Layer 7 of a small transformer language model trained on English Wikipedia (14 layers, counted from 0, width 128).
A neuron's activation on a vector x is GELU(weights . x), where the dot is the dot product.

Input weights of the MLP neurons that the questions are about. A number n stands for (n - 128) times 0.0066.
n29: 129, 137, 138, 134, 95, 117, 136, 137, 138, 155, 96, 157, 173, 88, 159, 137, 134, 101, 125, 130, 105, 118, 103, 122, 138, 59, 188, 101, 121, 155, 143, 74, 149, 65, 205, 139, 116, 87, 93, 141, 173, 109, 151, 162, 158, 95, 94, 149, 188, 203, 95, 108, 175, 111, 168, 149, 144, 132, 165, 137, 182, 82, 143, 102, 140, 73, 68, 153, 105, 162, 137, 138, 112, 107, 131, 142, 80, 138, 96, 124, 101, 133, 156, 143, 136, 113, 150, 107, 120, 158, 121, 147, 134, 110, 135, 109, 139, 51, 121, 101, 93, 134, 160, 134, 95, 132, 133, 88, 170, 155, 110, 106, 159, 152, 99, 40, 143, 158, 121, 116, 230, 110, 200, 79, 99, 102, 114, 140
n73: 133, 148, 111, 127, 137, 86, 139, 131, 147, 138, 132, 94, 141, 178, 119, 142, 130, 169, 147, 89, 152, 122, 190, 81, 89, 171, 148, 145, 111, 161, 178, 98, 143, 113, 114, 117, 127, 92, 116, 135, 162, 97, 152, 86, 119, 94, 78, 130, 179, 156, 110, 164, 97, 160, 139, 141, 126, 119, 139, 146, 149, 117, 147, 149, 126, 132, 132, 126, 195, 110, 157, 130, 114, 124, 85, 146, 179, 128, 93, 149, 98, 164, 145, 98, 143, 133, 109, 89, 165, 151, 137, 127, 109, 146, 100, 101, 117, 184, 122, 99, 126, 110, 127, 59, 107, 91, 134, 86, 140, 144, 90, 158, 147, 126, 150, 115, 131, 135, 108, 140, 137, 179, 121, 114, 164, 123, 121, 131
n86: 139, 170, 160, 122, 136, 139, 91, 147, 125, 202, 100, 151, 100, 168, 131, 115, 137, 144, 123, 105, 166, 107, 163, 115, 98, 123, 129, 158, 145, 102, 145, 89, 78, 187, 166, 115, 139, 95, 122, 147, 119, 132, 112, 152, 160, 133, 115, 124, 115, 143, 76, 120, 130, 147, 209, 115, 133, 115, 162, 78, 110, 173, 154, 39, 129, 183, 116, 142, 115, 157, 140, 74, 137, 142, 125, 134, 97, 134, 75, 65, 138, 112, 162, 126, 127, 147, 118, 116, 170, 153, 139, 123, 132, 120, 101, 79, 171, 125, 131, 130, 102, 111, 219, 161, 106, 176, 93, 143, 132, 108, 114, 143, 142, 167, 164, 200, 137, 173, 142, 151, 125, 178, 145, 146, 153, 163, 147, 131
n133: 131, 104, 156, 117, 50, 161, 95, 133, 122, 102, 138, 61, 127, 101, 62, 143, 93, 86, 55, 121, 188, 94, 134, 169, 146, 87, 121, 109, 127, 177, 150, 99, 161, 86, 133, 106, 119, 140, 132, 116, 148, 124, 94, 150, 158, 163, 142, 165, 94, 109, 99, 94, 108, 145, 118, 156, 112, 154, 151, 116, 111, 140, 129, 76, 97, 151, 190, 122, 123, 146, 94, 56, 105, 105, 96, 163, 146, 162, 133, 176, 107, 175, 88, 126, 122, 165, 133, 89, 161, 60, 126, 111, 148, 26, 152, 119, 176, 179, 128, 122, 160, 131, 147, 176, 122, 84, 170, 106, 191, 170, 100, 137, 150, 180, 122, 111, 150, 165, 73, 135, 98, 110, 136, 150, 111, 119, 146, 132
n151: 143, 121, 77, 125, 84, 149, 96, 106, 80, 140, 112, 135, 186, 159, 131, 150, 120, 122, 164, 101, 99, 126, 227, 173, 136, 156, 183, 110, 66, 124, 131, 145, 102, 137, 126, 181, 132, 119, 84, 91, 149, 133, 71, 49, 154, 129, 176, 68, 122, 109, 103, 160, 135, 182, 100, 129, 112, 147, 177, 76, 135, 145, 138, 173, 180, 203, 135, 117, 130, 122, 135, 140, 114, 129, 117, 123, 58, 136, 106, 139, 162, 145, 140, 108, 140, 127, 169, 128, 176, 117, 110, 146, 111, 124, 136, 187, 133, 108, 132, 152, 152, 102, 113, 169, 152, 138, 90, 136, 166, 145, 104, 57, 170, 126, 110, 136, 155, 151, 133, 159, 116, 140, 102, 127, 116, 124, 176, 134
n162: 122, 155, 42, 82, 154, 154, 83, 141, 104, 140, 146, 140, 139, 147, 143, 131, 149, 128, 89, 106, 141, 116, 107, 107, 104, 84, 150, 142, 87, 153, 118, 173, 108, 130, 87, 126, 87, 138, 172, 174, 162, 129, 109, 167, 74, 169, 84, 112, 163, 65, 154, 123, 135, 77, 78, 130, 115, 101, 71, 161, 119, 190, 171, 146, 113, 138, 141, 169, 111, 138, 134, 129, 50, 92, 114, 132, 149, 158, 155, 163, 122, 97, 133, 175, 152, 132, 145, 144, 157, 86, 117, 104, 78, 144, 122, 115, 171, 167, 118, 108, 35, 113, 171, 134, 161, 136, 168, 135, 171, 111, 146, 89, 132, 205, 162, 166, 167, 149, 123, 156, 172, 160, 121, 125, 109, 148, 132, 150
n184: 158, 142, 114, 70, 107, 112, 118, 116, 107, 93, 140, 89, 130, 105, 130, 146, 129, 147, 129, 103, 165, 132, 136, 151, 136, 70, 122, 116, 84, 127, 118, 139, 120, 101, 136, 129, 101, 123, 76, 183, 102, 90, 66, 185, 175, 113, 131, 171, 122, 128, 128, 109, 129, 49, 130, 118, 140, 122, 147, 116, 147, 157, 170, 148, 110, 164, 132, 160, 147, 130, 112, 47, 103, 139, 138, 121, 91, 116, 119, 154, 192, 136, 57, 154, 150, 155, 87, 104, 132, 111, 184, 130, 161, 125, 133, 103, 133, 146, 75, 153, 146, 151, 114, 194, 163, 150, 124, 151, 125, 141, 152, 123, 113, 162, 154, 160, 94, 142, 138, 121, 98, 152, 145, 144, 109, 120, 132, 133
n203: 77, 139, 86, 156, 139, 86, 138, 102, 107, 162, 106, 157, 64, 114, 147, 127, 160, 145, 127, 148, 140, 71, 159, 127, 110, 118, 96, 129, 192, 181, 126, 129, 169, 85, 158, 116, 160, 93, 90, 191, 130, 94, 116, 144, 153, 86, 130, 140, 120, 157, 130, 142, 133, 173, 116, 99, 163, 158, 170, 106, 150, 158, 158, 153, 122, 169, 126, 148, 106, 31, 149, 124, 137, 70, 145, 150, 154, 77, 148, 154, 92, 87, 155, 110, 121, 137, 158, 134, 121, 127, 166, 123, 98, 131, 126, 164, 135, 143, 115, 124, 185, 191, 177, 143, 171, 141, 144, 122, 97, 147, 120, 115, 125, 124, 141, 162, 104, 170, 112, 171, 111, 115, 121, 117, 103, 160, 133, 98
n261: 122, 154, 121, 109, 153, 114, 117, 165, 130, 119, 172, 104, 108, 145, 132, 129, 122, 154, 144, 125, 150, 111, 173, 114, 149, 219, 130, 138, 119, 121, 149, 172, 116, 124, 171, 135, 118, 142, 123, 115, 144, 180, 136, 130, 148, 88, 122, 162, 100, 108, 126, 161, 152, 183, 94, 141, 175, 132, 102, 161, 150, 109, 129, 132, 115, 103, 149, 135, 104, 93, 160, 141, 172, 108, 131, 113, 42, 157, 139, 138, 122, 125, 97, 161, 70, 161, 110, 109, 132, 154, 145, 116, 172, 163, 140, 156, 90, 201, 75, 76, 94, 135, 158, 162, 121, 132, 130, 153, 99, 102, 86, 132, 61, 100, 118, 152, 50, 130, 122, 160, 130, 153, 125, 134, 94, 119, 154, 171
n276: 151, 141, 138, 101, 153, 155, 121, 153, 131, 162, 141, 149, 123, 155, 108, 136, 120, 162, 99, 111, 139, 121, 171, 125, 164, 100, 146, 91, 94, 132, 116, 250, 31, 111, 82, 145, 157, 131, 124, 156, 142, 105, 123, 152, 91, 129, 147, 77, 192, 119, 186, 61, 95, 167, 133, 133, 160, 153, 133, 197, 60, 94, 131, 128, 116, 109, 165, 155, 161, 153, 94, 80, 164, 132, 148, 116, 157, 144, 129, 82, 103, 123, 106, 155, 145, 143, 132, 111, 120, 101, 99, 140, 103, 147, 100, 125, 141, 105, 68, 111, 99, 110, 102, 134, 141, 205, 182, 87, 169, 60, 108, 161, 195, 77, 121, 175, 139, 154, 106, 132, 124, 117, 96, 120, 116, 112, 58, 120
n304: 129, 148, 104, 133, 163, 100, 108, 177, 102, 104, 76, 141, 144, 139, 157, 139, 120, 91, 114, 152, 113, 109, 104, 101, 238, 159, 66, 186, 108, 121, 144, 180, 131, 80, 94, 157, 197, 94, 171, 150, 114, 146, 115, 142, 106, 121, 129, 115, 148, 174, 142, 140, 102, 138, 108, 91, 126, 128, 125, 102, 102, 133, 116, 64, 135, 117, 211, 199, 138, 139, 85, 136, 86, 103, 146, 100, 105, 104, 130, 116, 156, 104, 101, 110, 149, 99, 167, 100, 151, 95, 67, 145, 87, 135, 105, 92, 80, 166, 107, 130, 109, 129, 113, 82, 108, 131, 117, 51, 103, 159, 81, 177, 169, 124, 124, 162, 91, 129, 145, 159, 117, 170, 172, 124, 92, 118, 100, 122
n306: 157, 176, 167, 178, 150, 118, 143, 112, 107, 166, 116, 128, 131, 133, 164, 109, 120, 157, 126, 156, 95, 107, 124, 159, 176, 114, 121, 145, 136, 97, 121, 115, 140, 127, 142, 153, 113, 149, 131, 108, 118, 144, 174, 45, 101, 110, 133, 153, 144, 168, 85, 111, 30, 157, 96, 116, 169, 142, 126, 127, 124, 112, 166, 52, 134, 90, 161, 87, 84, 124, 98, 108, 109, 149, 80, 92, 132, 140, 87, 158, 168, 88, 172, 186, 148, 160, 96, 129, 189, 87, 173, 106, 96, 132, 157, 132, 132, 167, 97, 91, 160, 124, 123, 133, 113, 94, 171, 102, 121, 143, 116, 128, 85, 111, 146, 147, 157, 170, 140, 124, 114, 169, 143, 169, 75, 112, 80, 146
n308: 154, 113, 97, 79, 175, 113, 102, 178, 95, 186, 149, 145, 132, 158, 73, 126, 121, 136, 147, 97, 158, 110, 185, 151, 157, 144, 150, 190, 141, 173, 147, 132, 99, 134, 205, 145, 137, 132, 107, 127, 139, 146, 143, 83, 130, 148, 77, 142, 120, 163, 123, 119, 193, 161, 171, 169, 80, 149, 118, 85, 147, 111, 62, 115, 120, 165, 63, 164, 141, 128, 173, 127, 164, 139, 117, 145, 150, 114, 96, 125, 97, 130, 95, 151, 187, 133, 104, 101, 107, 130, 122, 158, 140, 91, 147, 43, 108, 193, 104, 125, 80, 144, 167, 135, 116, 152, 146, 99, 86, 118, 134, 132, 119, 154, 167, 156, 135, 155, 102, 134, 145, 129, 130, 121, 124, 119, 172, 162
n359: 114, 128, 149, 124, 146, 121, 134, 161, 152, 130, 103, 135, 108, 176, 130, 114, 160, 138, 175, 138, 180, 207, 94, 85, 92, 144, 139, 171, 197, 115, 128, 80, 122, 147, 146, 108, 142, 130, 135, 110, 109, 142, 133, 123, 155, 106, 145, 158, 136, 100, 88, 87, 74, 171, 111, 131, 143, 115, 147, 112, 130, 143, 162, 91, 114, 166, 131, 150, 163, 86, 163, 125, 132, 118, 106, 100, 111, 136, 112, 162, 100, 67, 116, 135, 151, 134, 65, 86, 124, 123, 184, 85, 159, 99, 145, 125, 148, 179, 87, 91, 143, 134, 172, 101, 136, 105, 110, 154, 136, 131, 128, 128, 96, 104, 116, 129, 165, 179, 81, 101, 93, 138, 154, 173, 138, 171, 117, 106
n382: 101, 129, 147, 134, 66, 138, 105, 105, 141, 141, 155, 128, 93, 115, 169, 135, 96, 137, 138, 61, 97, 188, 144, 156, 150, 113, 132, 170, 114, 160, 79, 164, 141, 110, 96, 162, 149, 114, 146, 179, 102, 100, 71, 100, 36, 123, 130, 151, 111, 149, 96, 99, 132, 105, 76, 142, 119, 141, 159, 96, 142, 133, 141, 29, 157, 149, 203, 160, 135, 123, 118, 134, 126, 161, 124, 136, 115, 125, 133, 168, 166, 143, 99, 151, 145, 155, 128, 97, 102, 150, 84, 151, 103, 93, 206, 118, 132, 144, 106, 116, 81, 77, 142, 132, 189, 97, 135, 100, 132, 129, 155, 162, 92, 89, 102, 103, 100, 136, 108, 154, 77, 183, 98, 94, 152, 136, 109, 121

Each question shows a token from some text and the vector x that enters the MLP there. A number n stands for (n - 128) times 0.06.

"C": 132, 130, 156, 144, 154, 113, 175, 126, 146, 94, 121, 113, 125, 125, 116, 113, 118, 128, 132, 136, 121, 133, 129, 116, 125, 97, 106, 116, 121, 97, 128, 130, 135, 153, 134, 157, 122, 133, 169, 113, 89, 134, 83, 138, 123, 115, 121, 102, 100, 119, 150, 111, 120, 124, 150, 152, 118, 92, 122, 138, 126, 103, 132, 119, 125, 83, 98, 143, 141, 145, 135, 127, 158, 132, 122, 137, 155, 90, 117, 117, 121, 139, 117, 111, 109, 112, 138, 134, 98, 192, 140, 140, 137, 148, 120, 130, 120, 138, 155, 118, 129, 87, 151, 131, 118, 143, 122, 149, 91, 119, 119, 152, 93, 129, 121, 150, 118, 120, 99, 125, 110, 156, 134, 103, 123, 133, 164, 137
Which neuron lights up most? n261

"Y": 116, 120, 150, 154, 137, 110, 140, 118, 157, 87, 127, 129, 130, 120, 97, 103, 102, 125, 113, 147, 127, 113, 146, 122, 144, 129, 78, 125, 116, 117, 63, 109, 150, 121, 111, 132, 130, 107, 134, 108, 128, 124, 114, 119, 112, 121, 152, 112, 114, 127, 128, 107, 134, 126, 129, 156, 119, 142, 142, 143, 128, 120, 149, 163, 143, 138, 99, 130, 126, 106, 164, 156, 156, 114, 99, 132, 153, 114, 121, 121, 123, 142, 123, 103, 124, 99, 139, 142, 111, 157, 135, 139, 122, 131, 116, 97, 115, 102, 160, 135, 157, 80, 134, 139, 95, 156, 131, 141, 109, 109, 115, 93, 89, 125, 104, 139, 132, 85, 123, 143, 134, 141, 109, 152, 118, 115, 118, 142
Which neuron lights up most? n203

"all": 153, 117, 153, 151, 151, 98, 102, 144, 149, 103, 140, 98, 128, 149, 125, 132, 125, 139, 123, 175, 115, 125, 110, 123, 128, 113, 105, 125, 91, 117, 117, 108, 145, 91, 113, 131, 116, 153, 123, 90, 109, 128, 90, 104, 150, 93, 172, 135, 148, 120, 141, 122, 113, 138, 124, 152, 146, 141, 126, 104, 123, 107, 107, 140, 116, 138, 132, 105, 139, 120, 127, 178, 141, 124, 118, 127, 130, 161, 56, 126, 88, 130, 128, 112, 117, 130, 130, 127, 102, 165, 106, 132, 123, 131, 98, 115, 128, 125, 132, 116, 140, 110, 130, 126, 127, 134, 128, 144, 121, 145, 110, 129, 86, 144, 123, 116, 120, 117, 145, 128, 116, 106, 113, 120, 130, 139, 152, 132
The most active neuron and its activation: n261, at about 2.3

"–": 134, 126, 123, 142, 110, 121, 159, 147, 135, 110, 99, 125, 121, 130, 114, 99, 92, 93, 146, 132, 135, 109, 111, 116, 138, 109, 107, 87, 115, 96, 100, 116, 118, 119, 129, 140, 110, 140, 203, 101, 119, 117, 98, 126, 136, 126, 110, 115, 119, 114, 157, 139, 142, 129, 131, 173, 112, 103, 117, 122, 149, 132, 136, 124, 127, 144, 94, 137, 145, 126, 141, 157, 139, 148, 119, 131, 177, 120, 117, 133, 104, 135, 143, 134, 100, 117, 148, 131, 87, 179, 137, 145, 140, 177, 123, 109, 119, 111, 146, 131, 142, 147, 131, 130, 128, 137, 105, 169, 143, 135, 143, 114, 104, 137, 125, 141, 133, 126, 119, 99, 130, 141, 136, 110, 130, 139, 91, 114
Which neuron lights up most? n29

"oc": 138, 96, 154, 138, 154, 142, 93, 120, 136, 140, 101, 81, 141, 137, 123, 137, 122, 134, 150, 157, 127, 111, 111, 104, 130, 112, 95, 92, 121, 121, 141, 130, 123, 120, 117, 137, 149, 108, 150, 127, 121, 150, 91, 106, 126, 136, 116, 108, 106, 107, 127, 110, 132, 130, 112, 107, 124, 110, 137, 153, 113, 99, 117, 144, 132, 125, 124, 131, 145, 137, 115, 147, 121, 136, 143, 141, 134, 121, 154, 120, 150, 143, 115, 128, 83, 119, 137, 154, 104, 153, 115, 139, 115, 179, 122, 108, 135, 135, 152, 136, 118, 111, 151, 117, 150, 153, 134, 135, 138, 119, 129, 135, 71, 139, 136, 159, 137, 106, 98, 105, 134, 135, 115, 128, 145, 136, 195, 99
The two highest activations, in order: n162, n261

"ap": 127, 136, 142, 129, 145, 107, 133, 111, 190, 109, 125, 106, 133, 123, 93, 130, 96, 141, 120, 178, 151, 119, 127, 143, 120, 132, 86, 77, 110, 114, 114, 92, 125, 98, 133, 134, 105, 138, 153, 128, 112, 118, 113, 132, 113, 107, 139, 135, 122, 110, 142, 121, 129, 146, 111, 120, 135, 125, 121, 120, 150, 127, 156, 165, 125, 132, 102, 96, 119, 97, 117, 154, 151, 122, 115, 115, 135, 145, 100, 104, 103, 143, 120, 126, 114, 135, 137, 138, 115, 148, 125, 144, 125, 127, 135, 100, 122, 119, 146, 97, 129, 112, 137, 135, 133, 156, 123, 156, 123, 100, 90, 123, 82, 141, 115, 143, 128, 126, 111, 129, 106, 129, 94, 105, 120, 133, 112, 118
The two highest activations, in order: n261, n203

" Br": 137, 110, 167, 157, 150, 132, 119, 120, 114, 95, 116, 128, 148, 134, 111, 113, 117, 101, 140, 149, 118, 102, 138, 116, 143, 142, 104, 114, 140, 116, 113, 89, 139, 129, 96, 155, 139, 104, 175, 92, 135, 136, 104, 127, 146, 106, 166, 83, 133, 143, 136, 110, 115, 137, 134, 171, 144, 123, 121, 129, 138, 104, 116, 154, 133, 138, 116, 140, 126, 137, 124, 167, 167, 145, 112, 134, 155, 133, 105, 126, 97, 138, 113, 126, 116, 123, 117, 139, 84, 146, 105, 132, 113, 149, 124, 95, 122, 121, 148, 125, 156, 128, 123, 83, 140, 138, 121, 140, 134, 130, 121, 130, 96, 135, 119, 157, 132, 82, 137, 132, 113, 129, 140, 129, 133, 108, 147, 116
The two highest activations, in order: n304, n73

"| L": 137, 133, 170, 154, 141, 143, 171, 135, 146, 73, 107, 117, 142, 112, 139, 88, 108, 116, 138, 132, 131, 105, 135, 135, 128, 137, 73, 137, 124, 84, 98, 105, 140, 138, 127, 157, 133, 116, 127, 97, 151, 128, 97, 123, 143, 109, 171, 108, 123, 152, 143, 121, 124, 115, 143, 188, 123, 115, 134, 114, 142, 99, 112, 144, 120, 145, 154, 136, 123, 137, 124, 159, 133, 158, 99, 124, 148, 122, 107, 125, 103, 130, 123, 127, 123, 111, 123, 119, 110, 130, 129, 137, 135, 165, 120, 121, 98, 128, 156, 117, 135, 105, 127, 143, 138, 140, 139, 162, 133, 122, 124, 98, 125, 139, 101, 153, 154, 93, 115, 132, 135, 115, 132, 130, 125, 122, 144, 130
The most active neuron and its activation: n151, at about 1.1

"ive": 129, 122, 154, 138, 134, 146, 116, 108, 160, 119, 106, 128, 121, 143, 135, 126, 119, 132, 157, 153, 124, 128, 92, 126, 122, 96, 67, 107, 134, 110, 96, 112, 153, 107, 128, 145, 137, 150, 113, 152, 127, 121, 117, 112, 136, 110, 143, 104, 117, 115, 135, 127, 150, 123, 132, 145, 141, 101, 128, 115, 138, 100, 124, 130, 115, 152, 119, 129, 128, 171, 106, 150, 114, 142, 134, 129, 177, 120, 108, 122, 113, 145, 110, 142, 124, 147, 127, 135, 102, 172, 140, 148, 123, 134, 141, 110, 107, 128, 155, 121, 145, 114, 123, 122, 134, 154, 125, 144, 84, 133, 131, 147, 102, 92, 109, 169, 118, 112, 104, 130, 143, 132, 103, 87, 130, 128, 147, 95
Which neuron lights up most? n382

" Award": 139, 154, 156, 132, 153, 137, 170, 142, 150, 83, 110, 109, 134, 132, 128, 135, 129, 134, 159, 135, 116, 141, 107, 119, 125, 110, 64, 120, 141, 96, 85, 145, 145, 117, 121, 132, 83, 103, 170, 107, 133, 138, 59, 125, 152, 103, 115, 114, 133, 120, 136, 129, 129, 131, 125, 131, 123, 106, 140, 136, 124, 125, 124, 127, 117, 122, 134, 110, 143, 141, 162, 120, 142, 134, 81, 143, 156, 105, 95, 138, 110, 116, 131, 129, 144, 134, 143, 149, 97, 148, 116, 118, 135, 138, 136, 116, 117, 129, 141, 117, 158, 89, 126, 119, 131, 155, 126, 135, 74, 101, 137, 128, 102, 141, 126, 129, 130, 136, 108, 110, 129, 133, 128, 110, 142, 123, 154, 101
The most active neuron and its activation: n359, at about 2.7

"e": 159, 110, 153, 136, 153, 124, 144, 138, 127, 90, 117, 104, 137, 140, 127, 127, 91, 131, 139, 138, 126, 130, 125, 131, 120, 98, 57, 98, 139, 105, 112, 108, 162, 129, 97, 144, 150, 117, 133, 145, 132, 117, 122, 131, 135, 100, 146, 87, 127, 133, 160, 131, 134, 136, 105, 141, 108, 135, 117, 124, 123, 113, 130, 130, 110, 125, 142, 142, 122, 136, 115, 132, 103, 138, 114, 123, 152, 100, 127, 118, 93, 144, 108, 127, 147, 125, 121, 157, 125, 156, 155, 146, 142, 143, 129, 128, 130, 109, 140, 118, 169, 92, 134, 122, 136, 154, 109, 111, 104, 131, 147, 137, 130, 129, 125, 184, 125, 141, 97, 139, 140, 116, 107, 129, 129, 114, 165, 95
Which neuron lights up most? n304

"\n": 139, 118, 118, 146, 134, 141, 156, 109, 163, 69, 132, 124, 132, 117, 123, 115, 134, 115, 130, 134, 127, 117, 131, 113, 106, 134, 55, 109, 127, 73, 105, 125, 104, 134, 116, 144, 136, 117, 215, 103, 125, 132, 104, 147, 128, 119, 122, 115, 118, 130, 169, 135, 133, 126, 118, 146, 116, 101, 123, 135, 135, 112, 141, 126, 121, 129, 152, 138, 119, 96, 116, 135, 142, 139, 124, 142, 159, 128, 87, 134, 116, 150, 106, 120, 120, 104, 154, 113, 117, 171, 133, 121, 132, 135, 135, 122, 119, 123, 162, 128, 132, 93, 120, 139, 120, 120, 116, 150, 113, 124, 132, 126, 117, 152, 111, 92, 104, 118, 121, 112, 126, 115, 132, 105, 135, 108, 157, 151
Which neuron lights up most? n304

"ich": 140, 128, 143, 103, 149, 133, 136, 145, 155, 108, 113, 104, 129, 138, 114, 138, 123, 90, 133, 182, 105, 95, 115, 141, 114, 94, 126, 116, 124, 88, 112, 112, 108, 127, 121, 153, 110, 110, 143, 123, 119, 128, 94, 133, 135, 93, 125, 107, 126, 150, 130, 101, 133, 138, 129, 142, 104, 116, 132, 118, 132, 115, 137, 117, 107, 145, 130, 97, 118, 108, 106, 137, 160, 161, 152, 139, 132, 137, 117, 133, 130, 132, 151, 138, 124, 135, 132, 132, 101, 173, 151, 131, 129, 154, 142, 105, 106, 107, 171, 142, 157, 127, 126, 128, 133, 141, 126, 136, 99, 122, 119, 159, 94, 117, 128, 170, 118, 138, 116, 131, 150, 106, 97, 128, 134, 130, 157, 128
The most active neuron and its activation: n86, at about 1.7

"á": 121, 136, 143, 124, 165, 155, 151, 148, 156, 95, 116, 124, 133, 139, 100, 125, 116, 127, 128, 129, 127, 135, 139, 135, 103, 77, 96, 86, 137, 103, 124, 125, 104, 112, 135, 122, 124, 123, 108, 141, 118, 143, 105, 126, 150, 104, 103, 90, 117, 122, 112, 91, 160, 139, 125, 170, 109, 124, 133, 145, 141, 135, 130, 130, 144, 116, 119, 129, 140, 135, 124, 128, 157, 163, 142, 145, 152, 130, 101, 139, 129, 136, 129, 140, 132, 136, 110, 127, 107, 159, 132, 122, 126, 120, 152, 100, 126, 127, 173, 131, 170, 108, 122, 144, 132, 153, 132, 136, 123, 111, 127, 143, 125, 150, 130, 160, 142, 121, 76, 128, 141, 128, 116, 105, 114, 108, 172, 126
Which neuron lights up most? n308

" Cat": 148, 123, 141, 157, 158, 128, 127, 124, 123, 100, 111, 137, 128, 128, 124, 136, 133, 138, 138, 149, 139, 119, 99, 118, 110, 109, 97, 105, 138, 91, 122, 109, 135, 124, 93, 144, 101, 117, 127, 111, 126, 116, 108, 133, 146, 111, 109, 100, 133, 117, 151, 110, 123, 134, 151, 143, 102, 104, 132, 138, 102, 100, 129, 117, 106, 127, 154, 122, 99, 123, 95, 130, 141, 154, 123, 103, 143, 146, 102, 148, 137, 107, 120, 120, 94, 142, 131, 147, 110, 121, 107, 164, 123, 156, 111, 101, 124, 111, 117, 123, 127, 94, 131, 116, 134, 168, 126, 142, 106, 115, 105, 145, 76, 158, 127, 147, 115, 103, 83, 116, 134, 130, 122, 132, 122, 116, 156, 104
The most active neuron and its activation: n276, at about 1.9

"2": 108, 119, 146, 146, 135, 152, 116, 139, 141, 82, 117, 133, 121, 134, 113, 125, 115, 127, 132, 128, 132, 113, 127, 97, 128, 125, 92, 105, 135, 83, 110, 125, 143, 130, 123, 136, 102, 129, 174, 104, 115, 134, 52, 138, 139, 112, 129, 128, 134, 128, 147, 125, 133, 123, 133, 178, 132, 111, 118, 126, 143, 113, 136, 125, 131, 140, 108, 130, 130, 131, 114, 148, 126, 126, 98, 149, 207, 126, 69, 114, 134, 148, 123, 125, 117, 128, 137, 140, 75, 143, 128, 117, 131, 137, 135, 106, 134, 120, 174, 122, 134, 106, 114, 140, 144, 133, 119, 140, 133, 118, 137, 117, 101, 131, 133, 150, 139, 141, 129, 132, 134, 133, 136, 114, 111, 102, 145, 139
Which neuron lights up most? n133

"==": 130, 118, 151, 155, 148, 132, 107, 175, 151, 78, 141, 114, 110, 104, 136, 152, 138, 131, 140, 106, 125, 110, 132, 129, 136, 104, 100, 119, 107, 92, 99, 125, 147, 110, 138, 140, 124, 99, 164, 110, 139, 118, 130, 120, 124, 137, 130, 100, 139, 127, 136, 111, 148, 129, 158, 174, 122, 103, 137, 123, 141, 98, 132, 107, 99, 143, 129, 107, 103, 134, 121, 152, 88, 138, 97, 157, 137, 121, 91, 128, 115, 124, 111, 127, 120, 105, 124, 123, 77, 136, 119, 129, 142, 159, 147, 133, 141, 127, 130, 124, 142, 126, 132, 148, 134, 158, 133, 134, 112, 114, 127, 119, 95, 156, 123, 119, 143, 145, 137, 101, 115, 150, 125, 121, 118, 127, 189, 140
Which neuron lights up most? n29

"il": 135, 111, 155, 155, 141, 138, 116, 116, 158, 107, 120, 119, 170, 118, 145, 126, 112, 120, 118, 172, 120, 133, 95, 137, 111, 126, 130, 127, 131, 121, 153, 122, 135, 129, 108, 141, 101, 124, 137, 98, 148, 134, 99, 123, 139, 111, 161, 149, 139, 108, 137, 93, 124, 137, 135, 150, 133, 106, 146, 129, 137, 134, 131, 154, 107, 154, 119, 131, 152, 134, 150, 173, 144, 162, 131, 129, 137, 112, 116, 142, 102, 148, 102, 156, 114, 144, 151, 127, 111, 155, 138, 97, 133, 151, 121, 131, 130, 122, 114, 97, 147, 92, 114, 131, 159, 152, 114, 182, 127, 142, 143, 153, 111, 150, 144, 142, 129, 124, 126, 119, 158, 128, 110, 100, 128, 111, 147, 115
The most active neuron and its activation: n359, at about 1.9

" Gl": 159, 130, 155, 129, 141, 120, 128, 123, 127, 82, 121, 115, 157, 115, 108, 108, 110, 119, 137, 145, 120, 110, 127, 120, 110, 139, 84, 98, 110, 106, 99, 98, 145, 118, 102, 162, 134, 135, 139, 112, 150, 112, 74, 117, 136, 131, 144, 105, 132, 152, 132, 119, 101, 124, 131, 136, 142, 123, 141, 124, 120, 96, 125, 137, 134, 149, 137, 141, 119, 113, 140, 187, 156, 128, 89, 124, 140, 126, 102, 107, 102, 125, 138, 114, 103, 120, 136, 113, 79, 154, 113, 155, 131, 139, 109, 97, 134, 127, 139, 124, 136, 109, 130, 100, 161, 144, 138, 163, 128, 128, 115, 107, 94, 123, 110, 147, 130, 102, 127, 139, 128, 120, 143, 132, 129, 118, 161, 103
Which neuron lights up most? n151

"s": 136, 126, 141, 136, 143, 119, 166, 145, 124, 97, 100, 106, 134, 133, 135, 122, 128, 114, 147, 146, 118, 113, 139, 119, 112, 100, 92, 106, 131, 130, 81, 100, 167, 152, 88, 130, 139, 114, 156, 101, 124, 160, 71, 129, 123, 116, 125, 111, 128, 119, 132, 131, 170, 132, 128, 133, 147, 122, 136, 122, 114, 118, 154, 111, 117, 110, 107, 148, 109, 141, 122, 105, 158, 135, 126, 152, 170, 92, 100, 131, 135, 123, 129, 109, 113, 117, 142, 110, 109, 148, 139, 143, 121, 153, 136, 120, 120, 125, 130, 125, 134, 90, 130, 146, 141, 150, 106, 125, 94, 122, 148, 112, 101, 139, 137, 141, 108, 139, 99, 117, 127, 137, 108, 84, 125, 135, 152, 107
The two highest activations, in order: n203, n382

"ed": 129, 133, 155, 159, 134, 111, 135, 113, 146, 100, 112, 136, 134, 127, 120, 113, 133, 137, 143, 190, 123, 140, 73, 123, 118, 99, 154, 120, 109, 106, 114, 126, 121, 122, 92, 118, 106, 137, 150, 122, 148, 138, 106, 141, 138, 121, 168, 151, 148, 106, 141, 84, 132, 142, 125, 134, 136, 88, 142, 115, 151, 133, 132, 144, 127, 149, 104, 119, 133, 108, 127, 143, 117, 146, 126, 109, 137, 131, 120, 144, 114, 143, 109, 134, 98, 147, 150, 119, 97, 167, 119, 110, 130, 170, 125, 100, 124, 115, 120, 106, 121, 106, 123, 126, 159, 128, 111, 164, 146, 101, 149, 138, 114, 134, 143, 149, 123, 103, 119, 122, 148, 147, 116, 102, 119, 130, 144, 122
The three highest activations, in order: n359, n162, n184

"av": 123, 139, 155, 122, 162, 130, 140, 132, 108, 126, 114, 119, 139, 138, 111, 102, 111, 132, 141, 148, 130, 127, 126, 129, 109, 101, 74, 101, 132, 144, 108, 145, 135, 96, 134, 140, 115, 114, 139, 119, 134, 133, 119, 149, 122, 121, 126, 136, 113, 122, 107, 99, 154, 134, 144, 176, 138, 115, 128, 139, 140, 125, 130, 122, 102, 155, 144, 107, 138, 129, 120, 132, 155, 195, 115, 143, 155, 125, 102, 105, 90, 145, 109, 124, 121, 130, 121, 149, 89, 147, 126, 149, 90, 90, 131, 122, 119, 125, 130, 131, 153, 102, 119, 129, 124, 143, 126, 146, 109, 121, 115, 170, 110, 119, 144, 154, 138, 134, 105, 142, 145, 96, 100, 112, 123, 128, 156, 133
The two highest activations, in order: n308, n276